Layer 5 of a small transformer language model trained on English Wikipedia (11 layers, counted from 0, width 96).
A neuron's activation on a vector x is squared ReLU(weights . x), where the dot is the dot product.

Input weights of the MLP neurons that the questions are about. A number n stands for (n - 500) times 0.0028.
n9: 455 467 455 497 661 414 519 382 550 519 347 527 417 539 514 606 451 629 549 553 390 380 487 259 725 415 582 465 523 442 541 511 703 463 421 467 464 478 638 650 436 362 415 542 548 613 577 634 369 318 546 443 540 506 645 409 422 575 403 388 642 543 540 494 583 508 556 638 530 553 384 461 417 558 653 539 528 477 448 720 512 259 356 345 535 521 489 506 593 565 514 622 618 403 438 500
n15: 441 643 566 479 521 537 594 657 445 583 535 677 563 575 456 467 513 516 427 401 493 513 560 619 334 507 508 546 434 377 495 460 411 510 517 617 434 513 508 618 491 467 528 548 568 452 615 534 639 570 402 403 405 419 378 474 465 369 434 461 508 500 350 490 485 585 465 628 478 539 508 436 631 569 536 412 351 435 454 463 541 547 490 332 389 513 639 687 475 566 661 690 394 575 427 329
n19: 436 536 558 612 417 584 405 551 583 459 455 631 694 645 336 495 487 672 449 412 485 535 492 366 380 503 401 424 558 301 383 396 481 563 432 714 543 443 606 626 498 426 592 448 558 526 609 682 622 623 517 402 436 418 533 481 495 473 448 421 503 556 413 495 578 503 425 383 393 500 503 653 572 567 495 550 562 386 494 565 617 648 329 420 633 608 528 428 560 453 461 570 508 543 566 466
n24: 564 449 553 484 385 612 364 460 396 326 240 509 406 333 327 332 194 375 581 563 471 360 382 334 305 460 500 355 432 368 578 545 418 500 522 750 375 736 742 588 520 529 538 567 364 663 561 694 493 335 561 515 521 437 339 628 249 416 701 413 349 631 461 526 546 529 519 403 479 614 212 551 542 530 342 545 619 257 350 452 533 358 228 224 554 516 445 540 327 543 552 559 404 551 534 436
n27: 642 402 372 542 650 573 535 378 480 684 504 436 609 430 587 575 435 510 359 589 487 545 407 449 288 461 273 458 436 412 573 500 570 403 564 562 405 490 406 564 279 409 490 684 449 225 510 448 593 500 809 284 459 317 354 336 464 650 514 506 472 608 247 526 428 526 464 587 615 598 599 487 524 467 462 580 619 420 247 464 427 513 671 366 628 662 367 486 467 535 353 516 726 415 463 403
n29: 613 565 559 364 514 600 510 389 575 354 599 553 515 415 709 490 602 582 507 514 456 371 253 490 255 650 577 513 538 463 468 562 644 538 556 636 433 514 389 423 407 485 714 613 382 431 364 439 275 475 503 239 386 439 667 490 544 430 486 327 465 500 328 459 528 647 436 443 365 518 645 644 451 469 475 596 323 430 329 435 466 396 419 251 256 757 343 507 644 547 541 723 331 513 528 393
n33: 476 664 705 493 451 512 524 438 503 472 469 401 556 491 347 532 536 530 697 538 593 450 668 311 484 256 496 626 487 540 423 656 500 462 383 515 388 436 556 405 555 684 570 561 535 692 481 474 462 572 336 461 374 439 357 471 359 467 684 509 421 460 518 604 640 305 409 440 421 550 128 509 503 440 542 414 689 485 689 428 538 488 458 413 576 403 522 391 267 466 529 484 556 274 631 573
n73: 683 629 724 503 520 505 513 550 280 288 656 369 431 259 529 649 375 441 658 605 302 427 519 386 221 445 467 571 647 468 555 457 500 643 599 636 571 483 483 557 353 392 680 659 490 593 557 507 447 551 557 614 368 433 659 525 464 324 678 609 497 557 569 484 459 510 530 424 408 590 769 523 405 382 411 510 612 439 252 457 384 416 510 308 631 483 345 737 467 461 550 520 541 527 457 500
n77: 372 336 726 540 539 549 394 504 404 791 445 401 489 411 537 658 461 630 318 623 422 435 483 566 342 423 357 363 643 537 240 331 529 528 527 443 524 414 723 518 390 451 573 510 500 573 367 432 493 801 431 455 582 230 487 656 333 461 544 440 186 674 552 459 401 379 486 482 454 442 518 466 518 688 465 521 514 497 709 421 466 598 521 344 500 555 490 493 514 591 838 446 613 447 476 590
n83: 535 523 681 565 541 474 332 618 587 560 629 561 508 485 260 742 463 565 360 482 343 679 412 485 654 383 455 433 426 443 695 427 538 449 500 384 439 116 492 578 434 532 655 562 452 329 519 454 667 391 353 411 455 471 532 439 247 362 450 674 526 490 247 424 605 571 373 447 591 504 411 436 373 131 447 603 438 453 528 370 664 546 373 364 521 434 536 457 273 469 701 659 594 543 426 243
n84: 254 441 484 425 580 444 527 456 432 591 376 500 592 391 446 474 535 634 464 720 628 265 335 465 217 479 580 524 560 384 628 516 395 453 458 398 509 587 536 413 650 544 689 434 503 490 490 578 457 484 362 453 524 689 521 433 429 666 490 445 555 348 429 324 430 482 701 428 617 441 365 564 606 543 423 604 577 494 547 646 507 650 644 672 485 691 335 787 531 635 450 525 445 480 550 531
n89: 573 795 540 610 481 537 611 402 489 539 387 470 516 572 268 411 530 640 545 486 454 367 399 456 477 369 415 328 555 375 485 376 390 398 637 470 336 387 496 527 559 726 526 711 375 443 530 383 511 437 497 493 627 406 404 661 496 414 485 532 455 412 242 392 656 617 421 303 723 473 496 237 202 177 362 704 547 453 374 691 524 440 403 354 332 385 443 562 445 485 482 643 530 394 295 496
n99: 675 525 524 282 574 446 369 770 391 719 661 266 328 320 487 490 556 543 673 564 543 418 497 566 448 417 554 662 773 621 342 500 500 706 526 520 483 531 439 657 397 302 528 599 559 542 385 621 514 528 425 566 403 550 333 481 507 679 558 693 274 512 474 500 612 460 635 521 484 464 489 420 563 537 384 541 158 636 622 334 522 447 402 490 516 598 527 591 576 565 770 483 623 534 490 438
n113: 503 422 575 379 460 500 500 517 439 368 531 457 793 311 643 470 477 449 613 516 402 524 562 373 607 519 659 481 611 424 416 474 304 390 569 621 266 516 530 686 547 370 519 529 526 406 572 477 311 483 392 379 396 670 576 608 538 573 473 334 550 532 414 771 705 481 494 312 645 493 592 516 368 577 344 604 490 608 556 366 310 204 669 449 441 520 525 569 494 309 426 449 467 441 477 575
n128: 338 429 489 519 704 436 296 431 581 645 603 483 551 391 287 51 344 441 548 405 552 533 660 418 419 407 548 682 489 455 664 415 597 443 514 284 615 528 452 599 593 601 539 582 511 381 471 799 532 376 388 374 470 584 517 543 377 595 608 338 456 625 530 581 540 535 423 644 486 467 504 312 558 665 573 710 778 526 531 433 415 240 456 305 493 564 351 447 610 590 525 440 588 390 507 539
n139: 480 672 463 532 513 560 394 726 451 632 500 559 372 616 375 550 333 468 462 476 371 442 382 593 249 509 486 363 463 494 587 361 593 556 586 605 491 623 500 470 570 510 599 361 659 280 415 455 451 497 199 291 593 548 458 440 530 708 406 539 478 653 561 549 453 748 433 587 568 590 546 630 588 479 380 305 418 534 490 488 564 362 503 576 574 467 584 507 370 451 457 427 453 438 453 683
n157: 450 388 487 594 701 450 685 644 437 406 329 352 584 493 487 517 626 406 804 361 497 472 436 261 428 377 571 616 594 392 563 523 263 493 552 383 444 293 472 450 379 714 483 564 662 418 602 351 477 582 481 503 409 470 663 497 454 541 451 665 493 461 462 428 575 552 322 330 478 517 387 533 602 230 527 510 546 519 533 784 598 783 510 451 567 433 519 625 503 549 497 589 647 442 342 527
n169: 325 452 508 432 555 506 533 517 523 500 643 436 580 390 530 461 469 492 397 432 448 464 537 558 437 630 256 714 577 515 416 446 604 439 615 675 459 508 524 659 358 500 238 466 654 474 558 254 299 610 602 272 590 337 627 419 625 551 255 767 433 576 348 451 664 585 356 460 602 516 476 639 402 477 728 719 261 457 223 523 867 448 516 421 452 674 642 414 761 439 351 274 260 524 442 604
n185: 564 522 685 533 496 514 419 424 637 534 602 513 512 570 490 478 699 72 544 539 462 537 476 186 594 431 555 466 418 503 419 677 426 592 623 479 559 433 625 696 372 515 443 518 746 204 568 419 493 612 446 611 604 417 590 539 448 688 552 339 485 455 329 469 435 407 311 393 618 393 597 573 457 364 467 511 580 700 527 594 658 510 431 691 714 664 534 741 543 694 666 448 413 397 564 415
n221: 484 586 603 538 478 476 382 363 270 331 610 330 352 371 538 592 389 469 565 440 721 632 408 336 492 488 709 436 591 479 513 458 648 346 445 260 527 623 522 687 519 667 485 536 430 490 472 563 509 494 630 607 497 419 503 455 583 565 475 474 547 435 414 539 611 550 631 356 477 607 386 574 417 485 528 654 494 628 696 381 664 624 373 459 448 462 438 580 500 643 551 414 389 420 412 297
n235: 609 313 690 289 489 531 452 653 718 390 492 411 399 440 318 402 652 504 790 458 434 463 255 396 306 466 480 548 529 413 686 592 300 663 493 753 399 496 611 530 494 330 689 600 607 250 579 504 585 405 578 608 480 647 528 533 342 351 373 710 577 510 634 591 536 534 521 604 548 678 470 323 435 546 682 432 486 401 281 598 469 483 223 340 507 421 465 568 447 346 592 430 504 613 425 461
n241: 402 549 417 449 645 485 365 560 431 704 334 587 576 562 436 624 483 734 582 343 677 545 613 487 450 398 368 688 440 581 510 516 675 444 538 204 635 428 449 447 512 636 603 520 301 419 600 380 464 470 749 587 456 434 352 451 614 406 424 602 503 539 400 490 679 369 630 435 497 603 486 642 348 520 716 312 581 491 618 686 547 433 490 426 408 507 635 514 665 674 405 562 476 524 344 599
n257: 810 406 594 491 617 367 484 578 223 389 296 399 583 298 623 694 639 288 452 550 347 398 638 444 489 290 552 582 461 334 363 140 425 398 447 599 537 504 390 342 577 449 832 513 500 595 720 614 374 322 342 504 452 377 599 398 571 526 353 775 631 363 524 701 543 290 596 390 403 527 656 396 617 412 613 691 404 425 564 416 121 488 526 413 476 701 343 532 445 572 606 291 596 265 312 274
n266: 439 597 474 334 705 393 536 627 182 577 432 371 465 380 439 309 711 599 464 491 531 652 394 532 601 410 575 386 693 475 444 446 646 500 564 411 441 506 579 666 457 500 628 525 590 447 497 668 475 585 588 375 533 642 543 450 409 233 240 414 615 460 506 534 536 420 623 437 473 467 627 509 429 472 520 503 484 535 442 516 524 562 708 413 650 500 500 449 605 638 395 719 542 292 404 532
n268: 637 687 581 402 301 762 467 508 421 534 306 383 534 452 581 361 614 507 489 711 527 703 450 465 26 486 617 460 458 296 267 403 445 413 550 663 589 528 551 638 614 466 244 671 588 613 585 489 497 496 563 518 447 445 493 497 318 685 566 382 478 487 622 534 568 453 369 507 254 515 588 398 639 617 282 437 476 390 402 541 340 493 536 469 430 533 598 374 374 647 490 431 589 490 416 615
n286: 329 673 536 351 496 713 503 701 631 562 489 329 332 575 407 168 792 500 825 500 570 429 397 615 263 486 496 545 601 636 597 600 504 464 507 291 651 643 567 588 484 500 417 414 648 297 591 452 645 548 350 627 537 496 538 612 641 496 380 406 589 561 558 609 716 559 511 254 421 668 398 493 441 609 287 486 557 589 276 585 438 573 507 416 545 538 702 466 536 519 457 585 662 526 493 417
n290: 660 424 609 609 286 479 397 426 334 303 381 245 536 415 298 450 443 469 405 367 535 514 450 490 408 385 570 456 487 728 569 425 500 490 335 197 599 421 579 626 571 471 500 553 364 434 530 568 419 365 513 470 407 713 548 606 542 654 645 541 571 488 553 633 638 284 354 363 497 589 493 532 450 448 625 599 652 549 741 688 375 506 534 535 478 555 462 472 516 787 520 558 443 578 477 688
n291: 682 435 497 441 627 384 339 481 306 425 424 610 594 309 514 696 494 491 451 562 584 596 429 470 549 419 699 491 488 654 404 494 478 435 603 597 561 491 543 260 468 503 506 544 620 427 533 571 471 521 503 641 416 374 529 514 450 558 453 555 469 487 497 591 615 460 614 503 673 398 331 343 494 526 540 637 482 698 606 620 487 373 725 596 517 494 558 576 455 781 541 462 470 406 312 557
n328: 305 663 450 428 527 456 371 603 510 475 556 472 525 604 427 607 557 414 439 201 458 230 632 473 320 535 137 557 503 471 321 395 569 388 357 573 371 477 438 623 443 429 411 359 447 478 477 626 317 530 538 330 574 371 487 430 438 433 576 436 490 331 410 532 574 468 458 476 443 455 372 487 702 675 601 553 705 625 486 568 421 519 375 468 427 656 583 332 757 625 474 422 520 521 632 599
n381: 563 644 519 610 408 483 461 543 632 434 371 392 463 408 422 440 525 293 516 285 376 390 497 472 319 410 445 452 459 315 711 543 532 469 518 431 424 435 581 487 472 625 385 491 300 576 377 526 429 576 396 547 444 490 612 646 534 500 324 566 420 522 365 445 687 629 567 268 562 568 497 339 506 301 525 491 423 491 376 439 419 409 233 494 399 582 416 576 379 768 472 347 656 475 525 537

Each question shows a token from some text and the vector x that enters the MLP there. A number n stands for (n - 500) times 0.0097.

"\n": 528 377 352 651 630 434 584 407 540 560 590 640 415 533 660 667 605 588 548 726 628 427 611 426 307 716 535 325 556 633 463 560 373 572 572 383 316 593 374 463 502 436 546 519 411 528 598 548 683 453 570 614 498 698 754 619 639 458 682 543 326 382 579 527 532 555 471 617 496 467 497 401 510 641 566 465 480 495 490 575 512 489 612 508 506 386 615 359 509 458 534 589 480 439 453 322
The two highest activations, in order: n291, n84

"k": 556 507 352 557 463 520 573 436 644 435 588 524 378 491 496 420 609 590 510 421 677 515 711 577 827 629 480 334 576 507 618 491 448 491 336 584 601 529 345 463 535 520 506 326 417 562 520 312 519 493 617 586 518 557 611 647 434 512 507 384 472 451 483 464 501 377 608 614 424 599 560 703 644 648 665 506 482 545 308 415 410 464 447 416 351 393 621 493 550 587 381 758 617 619 553 416
Which neuron fires most, and how strongly? n241, at about 3.2

"One ": 667 548 429 562 633 310 460 522 732 600 646 566 345 602 738 374 593 593 457 463 638 501 531 503 498 455 781 424 507 604 411 602 512 534 522 436 420 748 606 550 436 466 343 346 465 625 521 449 471 494 407 490 499 699 547 584 506 525 452 658 455 518 583 478 582 497 598 599 449 440 581 486 568 528 384 391 673 381 618 480 590 344 536 436 386 375 503 455 578 307 439 659 638 658 541 483
Which of these neurons fires most? n99

", ": 752 423 542 600 577 202 489 343 628 490 719 557 503 700 552 404 549 342 443 596 578 513 649 458 571 663 591 458 556 676 416 524 492 407 508 440 360 673 594 472 385 346 392 361 532 523 731 436 581 378 525 663 573 448 475 597 602 531 463 527 417 576 669 418 613 569 564 497 539 423 629 585 635 614 636 455 505 374 406 346 537 432 473 535 441 407 651 487 546 478 390 511 449 428 485 494
Which of these neurons fires most? n169

"end ": 613 465 399 766 416 114 536 390 608 432 582 517 523 497 597 507 581 452 308 611 474 604 465 639 430 642 487 560 455 576 560 625 431 613 318 317 463 556 613 424 402 522 447 524 358 638 350 362 596 463 580 486 499 564 447 643 601 432 645 627 505 474 553 480 515 518 498 596 340 498 627 475 504 595 426 543 544 507 500 250 546 580 549 575 294 509 483 430 533 561 516 431 660 382 594 359
Which neuron fires most, and how strongly? n381, at about 3.9

"os ": 573 393 358 708 464 383 605 378 444 572 686 479 439 550 454 469 637 576 553 525 496 385 441 483 570 482 665 562 587 574 491 471 377 473 499 385 454 495 632 332 499 527 503 433 424 648 523 500 480 562 378 554 525 877 474 572 471 376 623 439 458 541 498 373 341 548 583 457 441 233 486 614 529 642 405 341 634 452 340 644 491 421 555 558 240 327 509 447 448 383 396 455 563 405 553 609
Which of these neurons fires most? n84

"E": 620 509 471 701 566 486 617 530 374 606 570 575 494 594 583 519 427 424 330 495 423 320 549 416 836 624 752 420 499 530 404 619 580 422 388 540 439 625 461 483 488 561 355 395 489 465 443 384 705 448 502 485 686 578 525 509 596 627 597 602 467 481 511 555 453 739 470 457 541 477 527 419 686 487 456 303 499 551 494 402 512 496 486 409 431 401 434 252 658 452 437 455 664 656 456 404
The two highest activations, in order: n139, n9

"co": 834 462 457 718 482 559 538 449 561 380 545 517 511 585 567 432 512 563 461 604 538 485 465 517 574 660 419 631 658 497 311 520 531 518 433 627 579 649 533 328 550 615 406 393 368 617 308 357 752 438 346 384 694 510 658 469 681 440 527 532 446 361 666 308 487 589 484 550 576 497 596 633 680 445 455 443 533 576 608 430 404 446 412 510 522 452 499 565 571 385 403 489 537 538 418 588
Which of these neurons fires most? n139

" ": 517 324 365 628 509 517 709 525 549 489 639 733 444 617 497 433 510 604 493 582 634 510 513 442 500 607 533 463 546 297 626 520 341 404 619 532 569 524 440 428 615 454 472 430 289 554 517 369 665 401 438 562 538 572 546 596 493 395 442 507 451 280 530 575 518 474 503 430 435 361 639 659 595 617 468 417 545 429 518 538 564 487 453 669 272 337 346 333 466 294 358 603 684 523 659 449
Which of these neurons fires most? n19

"31 ": 444 490 255 664 459 339 614 439 603 641 556 737 324 637 595 344 591 567 311 531 503 593 519 629 478 541 696 433 601 553 527 576 480 427 465 632 397 602 550 315 433 518 483 459 476 560 472 386 622 418 573 518 534 596 652 661 439 483 592 553 521 460 499 473 485 486 416 588 313 421 599 640 543 559 495 311 419 383 435 347 505 493 450 665 352 450 319 445 615 386 406 503 582 639 690 495
Which neuron fires most, and how strongly? n29, at about 5.8

"ach ": 595 530 423 496 582 176 846 469 556 540 672 674 241 472 459 426 609 438 525 464 561 635 338 646 562 479 729 528 470 597 474 374 291 600 525 434 434 670 503 473 586 361 444 474 431 404 432 462 513 527 443 478 473 683 395 525 606 577 556 565 538 473 482 506 512 462 608 651 591 522 627 581 606 549 526 411 419 473 521 468 550 423 527 622 482 419 698 408 406 527 389 597 531 659 518 432
The two highest activations, in order: n99, n139

"| ": 629 654 477 602 449 196 514 496 499 537 675 624 471 653 644 438 555 486 496 548 516 455 548 507 436 524 544 507 553 639 535 566 392 542 475 641 377 512 549 439 484 598 584 452 225 751 672 400 638 505 578 537 598 484 641 696 483 536 616 585 478 529 681 378 653 619 615 435 477 518 724 459 683 512 522 436 487 529 294 533 695 538 569 506 487 432 454 384 552 431 330 431 450 568 557 413
Which neuron fires most, and how strongly? n73, at about 17

"to ": 724 406 531 662 603 218 604 557 477 588 442 569 556 564 427 582 653 424 582 543 464 533 545 594 498 657 476 386 539 659 486 608 395 597 554 467 422 583 727 318 502 317 354 421 169 603 634 491 638 500 442 607 417 484 454 569 647 415 609 577 380 421 651 606 422 541 510 504 453 415 571 565 649 629 464 414 562 535 544 288 456 553 528 443 451 538 487 417 474 465 533 302 588 522 512 470
Which of these neurons fires most? n257

"l": 526 479 235 598 401 493 472 514 452 510 626 416 352 452 587 561 573 458 440 518 794 622 560 430 862 619 484 541 591 477 626 391 564 483 557 433 505 506 473 405 534 590 400 395 466 584 448 493 659 412 490 611 543 502 613 717 626 652 385 490 385 440 550 415 528 541 562 607 283 525 449 656 559 408 440 482 570 635 462 508 538 593 604 541 509 383 712 444 523 356 316 553 607 587 508 360
Which neuron fires most, and how strongly? n221, at about 19

"municip": 630 381 466 669 681 600 640 527 486 465 757 540 514 617 612 384 453 716 429 528 388 658 401 502 537 596 429 549 723 436 465 475 431 533 390 668 479 643 549 379 573 538 549 512 368 661 550 277 616 486 456 494 505 562 540 507 554 459 650 427 516 379 542 341 542 505 508 594 520 418 512 423 521 425 588 403 434 557 620 397 464 359 483 660 478 573 660 427 365 626 237 622 586 592 617 372
Which of these neurons fires most? n29

"loc": 462 485 381 769 493 547 481 499 445 600 591 598 492 561 602 520 588 561 453 545 532 786 519 326 757 482 518 545 641 517 531 449 368 457 479 661 407 568 406 304 534 604 512 565 433 572 488 407 505 445 642 382 547 754 445 563 608 580 685 523 562 536 651 462 499 419 551 582 367 389 505 482 570 497 673 479 491 588 399 458 376 294 671 532 659 509 674 457 495 461 268 471 630 581 504 488
Which of these neurons fires most? n113

"il": 583 448 357 631 445 522 556 542 453 501 590 537 489 435 557 416 696 540 343 455 510 475 474 351 828 565 455 527 552 724 686 589 443 522 465 431 378 480 418 410 488 550 509 429 475 633 607 492 609 407 593 475 871 489 514 584 524 477 385 391 444 435 700 613 516 584 543 662 440 470 451 605 367 531 582 310 393 577 390 341 495 609 688 574 453 349 572 473 634 577 373 505 525 545 454 454
Which of these neurons fires most? n266

"zone": 751 431 281 634 493 570 576 491 583 516 511 602 498 413 657 392 669 471 523 428 659 489 461 582 411 476 534 419 592 494 535 389 455 549 541 499 352 416 589 430 481 494 395 448 429 629 757 321 679 580 526 476 543 549 534 521 515 338 584 550 518 352 594 403 561 436 566 548 771 374 541 415 483 640 502 510 546 520 467 576 397 593 642 396 541 396 528 317 429 631 453 487 648 793 670 438
The three highest activations, in order: n268, n27, n286

"2": 513 281 394 590 482 435 612 435 479 446 492 584 260 531 743 451 576 326 431 458 728 545 568 447 713 481 463 500 408 627 461 439 489 336 583 702 474 596 565 517 566 707 395 489 410 645 519 327 601 466 497 630 679 501 637 448 526 416 631 660 572 451 413 462 602 484 503 515 427 403 459 629 518 651 525 430 648 623 435 402 469 518 575 516 445 332 431 436 715 468 488 487 556 662 574 605
Which of these neurons fires most? n169

"am": 511 432 522 568 582 548 490 494 720 385 667 635 485 545 451 453 598 525 386 492 530 352 616 349 850 560 399 471 526 439 557 535 397 633 447 375 383 485 465 379 534 581 444 394 398 631 557 334 554 353 412 382 613 569 589 694 411 653 444 390 310 385 648 374 447 577 609 599 547 486 568 475 555 490 472 452 546 439 333 545 461 424 394 576 308 307 353 414 475 633 353 528 572 556 549 486
Which of these neurons fires most? n381

"in ": 603 460 531 665 478 261 541 529 601 514 625 592 378 425 480 483 639 508 412 595 657 614 536 693 436 596 504 429 724 600 426 665 467 565 669 555 488 610 651 493 378 435 377 415 293 654 547 422 662 476 341 703 484 596 429 726 513 492 513 612 343 463 653 467 378 506 388 519 491 543 519 484 612 461 557 537 416 462 566 329 538 615 534 455 550 519 519 293 537 397 420 331 648 425 494 512
Which neuron fires most, and how strongly? n99, at about 29

"second ": 591 516 416 717 463 270 561 646 671 497 581 603 403 674 621 435 666 618 447 396 556 528 486 555 444 422 595 486 394 583 592 559 396 461 648 486 449 535 502 664 425 458 532 399 440 465 421 466 623 476 507 491 461 622 553 615 383 310 513 660 475 472 556 361 575 680 407 601 560 566 548 497 446 494 322 453 455 522 511 415 537 396 513 499 545 421 630 432 587 311 427 662 679 749 662 240
Which of these neurons fires most? n83

"ital ": 719 481 438 610 448 197 565 618 634 436 619 425 438 509 604 489 476 444 500 333 533 619 480 269 481 462 635 476 632 660 513 586 475 556 530 386 421 700 805 480 588 541 229 480 484 591 574 365 652 576 567 519 599 625 529 647 546 547 402 466 591 523 500 447 430 513 486 563 479 299 530 468 534 572 540 485 647 524 378 423 526 454 638 551 451 371 612 382 346 430 430 494 623 551 448 412
The two highest activations, in order: n286, n185

"playing ": 620 590 448 700 378 267 454 530 783 391 584 512 490 510 546 394 511 602 541 598 704 485 564 612 441 511 535 488 388 528 482 739 357 515 526 511 390 606 587 493 447 429 434 421 329 588 475 330 575 576 419 511 469 543 505 611 465 253 498 554 492 510 549 325 654 715 389 457 478 497 619 518 530 495 367 540 502 491 586 300 424 569 596 587 322 402 540 441 584 377 249 574 589 462 560 463
The three highest activations, in order: n381, n286, n89

"of ": 663 413 547 674 460 318 587 460 572 623 708 503 411 431 545 416 678 433 583 705 584 420 546 621 563 662 541 431 630 515 589 629 453 487 521 492 432 586 699 471 473 469 265 471 446 522 762 398 622 587 543 680 464 419 518 593 604 619 438 536 539 398 643 594 367 619 461 491 401 348 634 551 621 580 348 499 491 511 553 401 586 587 542 460 490 450 355 314 383 373 426 459 556 570 620 604
Which of these neurons fires most? n286

"fin": 623 253 323 621 498 587 464 488 508 530 568 366 445 685 567 512 524 677 437 655 679 567 506 413 500 633 472 445 495 516 716 438 330 495 542 551 299 659 597 417 479 612 510 495 481 668 582 390 500 466 449 508 457 567 506 575 598 172 663 533 488 413 567 412 487 587 492 661 411 553 627 575 741 390 453 490 391 449 646 433 530 592 411 581 681 393 509 407 613 554 383 503 511 560 517 553
Which neuron fires most, and how strongly? n157, at about 1.2

"mi": 611 510 576 594 634 564 554 391 440 526 514 595 451 374 748 485 592 524 345 537 667 722 538 360 591 505 527 598 583 515 541 557 411 613 303 576 461 522 560 338 424 615 440 519 478 708 542 401 543 449 408 508 543 536 548 721 552 454 596 431 340 394 420 353 534 726 420 547 256 338 618 555 630 431 643 577 537 588 390 388 437 453 627 726 577 538 516 413 542 444 464 477 671 552 503 483
The two highest activations, in order: n268, n29

". ": 691 462 472 573 637 267 527 436 637 675 638 675 473 537 476 593 579 558 459 590 587 433 489 589 448 670 517 370 448 629 402 604 344 519 487 412 393 585 548 475 411 485 585 512 382 609 704 603 633 343 597 628 578 648 732 533 596 552 608 357 512 463 527 639 582 486 605 586 438 619 604 521 607 541 448 398 491 377 492 475 658 599 567 632 481 267 521 292 426 450 513 480 529 367 385 442
Which of these neurons fires most? n291

"Ang": 671 434 464 586 584 596 602 435 487 604 495 552 469 618 618 253 582 614 357 591 404 503 484 599 768 441 471 368 622 551 465 600 487 472 418 473 495 569 527 527 502 660 647 292 511 582 669 384 547 544 364 624 512 627 612 649 500 494 636 442 440 460 512 484 401 561 653 463 435 450 484 328 483 398 523 421 509 522 472 307 418 415 562 444 506 382 590 378 474 668 458 552 724 818 597 538
The three highest activations, in order: n286, n266, n77

"30 ": 464 530 227 673 461 361 607 479 601 681 603 677 363 679 575 366 536 537 349 532 504 573 484 626 484 536 723 468 618 619 553 574 532 431 467 654 356 646 531 342 495 506 457 452 492 531 469 407 617 466 601 464 585 520 662 704 513 484 610 565 539 452 537 495 445 506 418 568 273 397 588 674 547 527 446 368 388 400 411 353 485 517 464 622 367 508 361 406 591 393 428 562 566 623 715 512
Which neuron fires most, and how strongly? n29, at about 14

"\n\n": 617 490 382 577 589 319 588 452 638 623 608 517 619 543 608 677 479 452 523 554 492 539 671 588 391 609 503 311 422 624 310 640 286 539 462 397 391 510 497 381 408 469 516 466 351 664 673 530 560 462 561 627 505 670 792 529 551 522 564 445 500 443 518 560 603 545 539 594 400 469 482 471 634 498 408 400 540 397 366 547 656 612 580 611 471 255 583 311 413 525 540 494 516 402 347 403
The two highest activations, in order: n157, n291

"y": 599 533 339 523 419 545 662 526 567 440 652 446 217 404 570 609 551 380 526 500 572 489 548 347 789 557 609 421 492 627 680 538 493 461 329 515 455 577 467 476 520 485 373 483 463 603 471 369 460 367 537 655 600 673 628 693 423 577 432 258 301 394 412 432 434 605 538 704 531 548 640 535 556 512 584 458 544 656 393 463 560 539 629 476 441 279 435 532 526 503 482 410 517 525 598 422
Which of these neurons fires most? n221

"West": 734 387 370 627 547 440 750 503 524 565 541 542 383 534 476 425 592 463 418 499 554 421 446 498 699 643 623 396 556 535 598 607 529 481 480 604 351 550 472 582 536 436 440 477 505 562 490 357 486 379 470 598 667 635 618 497 528 449 435 598 287 471 378 313 470 350 519 579 505 357 635 268 558 593 594 616 587 435 577 425 428 602 516 497 426 388 543 285 403 516 217 638 523 680 504 468
Which of these neurons fires most? n89

"con": 693 465 319 686 568 634 501 629 369 527 533 429 469 622 637 367 653 482 574 591 493 527 556 531 539 572 423 507 506 510 549 396 522 433 470 572 375 519 598 485 636 519 645 547 558 743 474 487 714 599 585 379 656 658 614 586 609 329 667 534 533 425 659 359 346 543 486 449 444 555 524 641 500 512 507 239 436 458 627 418 519 398 482 496 516 532 502 491 660 489 296 398 501 778 505 498
The two highest activations, in order: n266, n73

"s": 584 381 336 622 464 535 461 513 572 335 577 479 316 621 433 619 741 401 433 569 617 585 436 425 921 560 535 465 445 568 568 460 504 441 419 398 391 493 554 516 586 556 439 442 376 680 633 444 497 380 506 685 481 558 702 563 553 414 542 619 387 529 473 484 498 554 597 602 550 461 479 730 603 681 433 378 524 597 500 624 579 584 600 578 416 325 479 581 603 637 425 460 501 556 499 492
Which neuron fires most, and how strongly? n221, at about 11

"Big ": 665 343 545 744 528 337 591 617 681 529 563 545 448 693 685 362 401 589 442 518 784 469 391 465 504 557 605 464 408 526 436 586 421 533 350 558 397 510 509 573 478 605 395 389 612 702 549 512 426 536 445 464 393 613 634 629 507 549 442 477 530 667 587 385 485 466 476 429 504 521 618 516 625 483 405 488 547 486 481 453 611 527 605 384 388 309 489 441 526 343 317 659 654 723 456 571
The two highest activations, in order: n157, n19

"9 ": 565 509 396 833 625 308 559 467 569 511 702 509 283 493 556 573 670 567 401 499 652 691 470 529 529 507 721 470 649 491 598 592 463 397 554 429 419 491 475 370 514 464 364 497 398 502 490 387 637 377 499 557 678 562 600 742 469 435 550 488 493 407 590 555 558 506 366 530 381 309 579 595 431 432 540 492 443 354 486 461 477 515 402 647 416 421 510 385 627 467 402 560 549 530 641 283
Which neuron fires most, and how strongly? n83, at about 8.4

"for ": 672 499 441 771 514 196 559 554 585 574 517 581 452 455 548 494 646 459 565 514 468 535 515 564 433 631 458 443 455 489 543 604 560 548 458 554 417 664 615 390 399 389 422 456 234 668 580 433 567 383 435 608 336 470 431 730 561 495 588 596 423 350 694 604 622 473 500 547 377 569 575 423 555 589 429 451 420 503 601 267 549 668 492 514 358 512 446 319 545 435 517 356 546 524 649 404
Which of these neurons fires most? n99

"Chief ": 753 428 445 599 653 351 713 498 579 542 656 467 499 733 723 379 443 526 351 428 500 480 404 555 439 468 543 313 537 492 619 633 298 592 590 319 516 595 656 403 519 582 405 583 402 708 538 451 629 487 496 365 637 577 540 478 534 523 538 587 459 484 643 461 435 440 525 506 629 472 617 474 408 554 500 385 648 514 503 542 537 586 454 490 363 507 630 320 336 430 363 560 486 673 381 468
Which of these neurons fires most? n89

": ": 589 551 394 612 602 399 538 596 599 587 611 541 308 653 467 359 395 489 319 542 499 322 494 392 510 599 494 434 312 464 566 598 592 415 514 602 424 593 472 434 479 496 563 278 341 705 477 514 702 382 639 429 374 484 614 668 613 578 607 650 362 500 557 579 670 542 426 503 695 313 641 547 444 546 556 409 555 554 525 611 656 402 439 345 422 441 600 520 479 544 334 432 535 381 555 541
The two highest activations, in order: n381, n139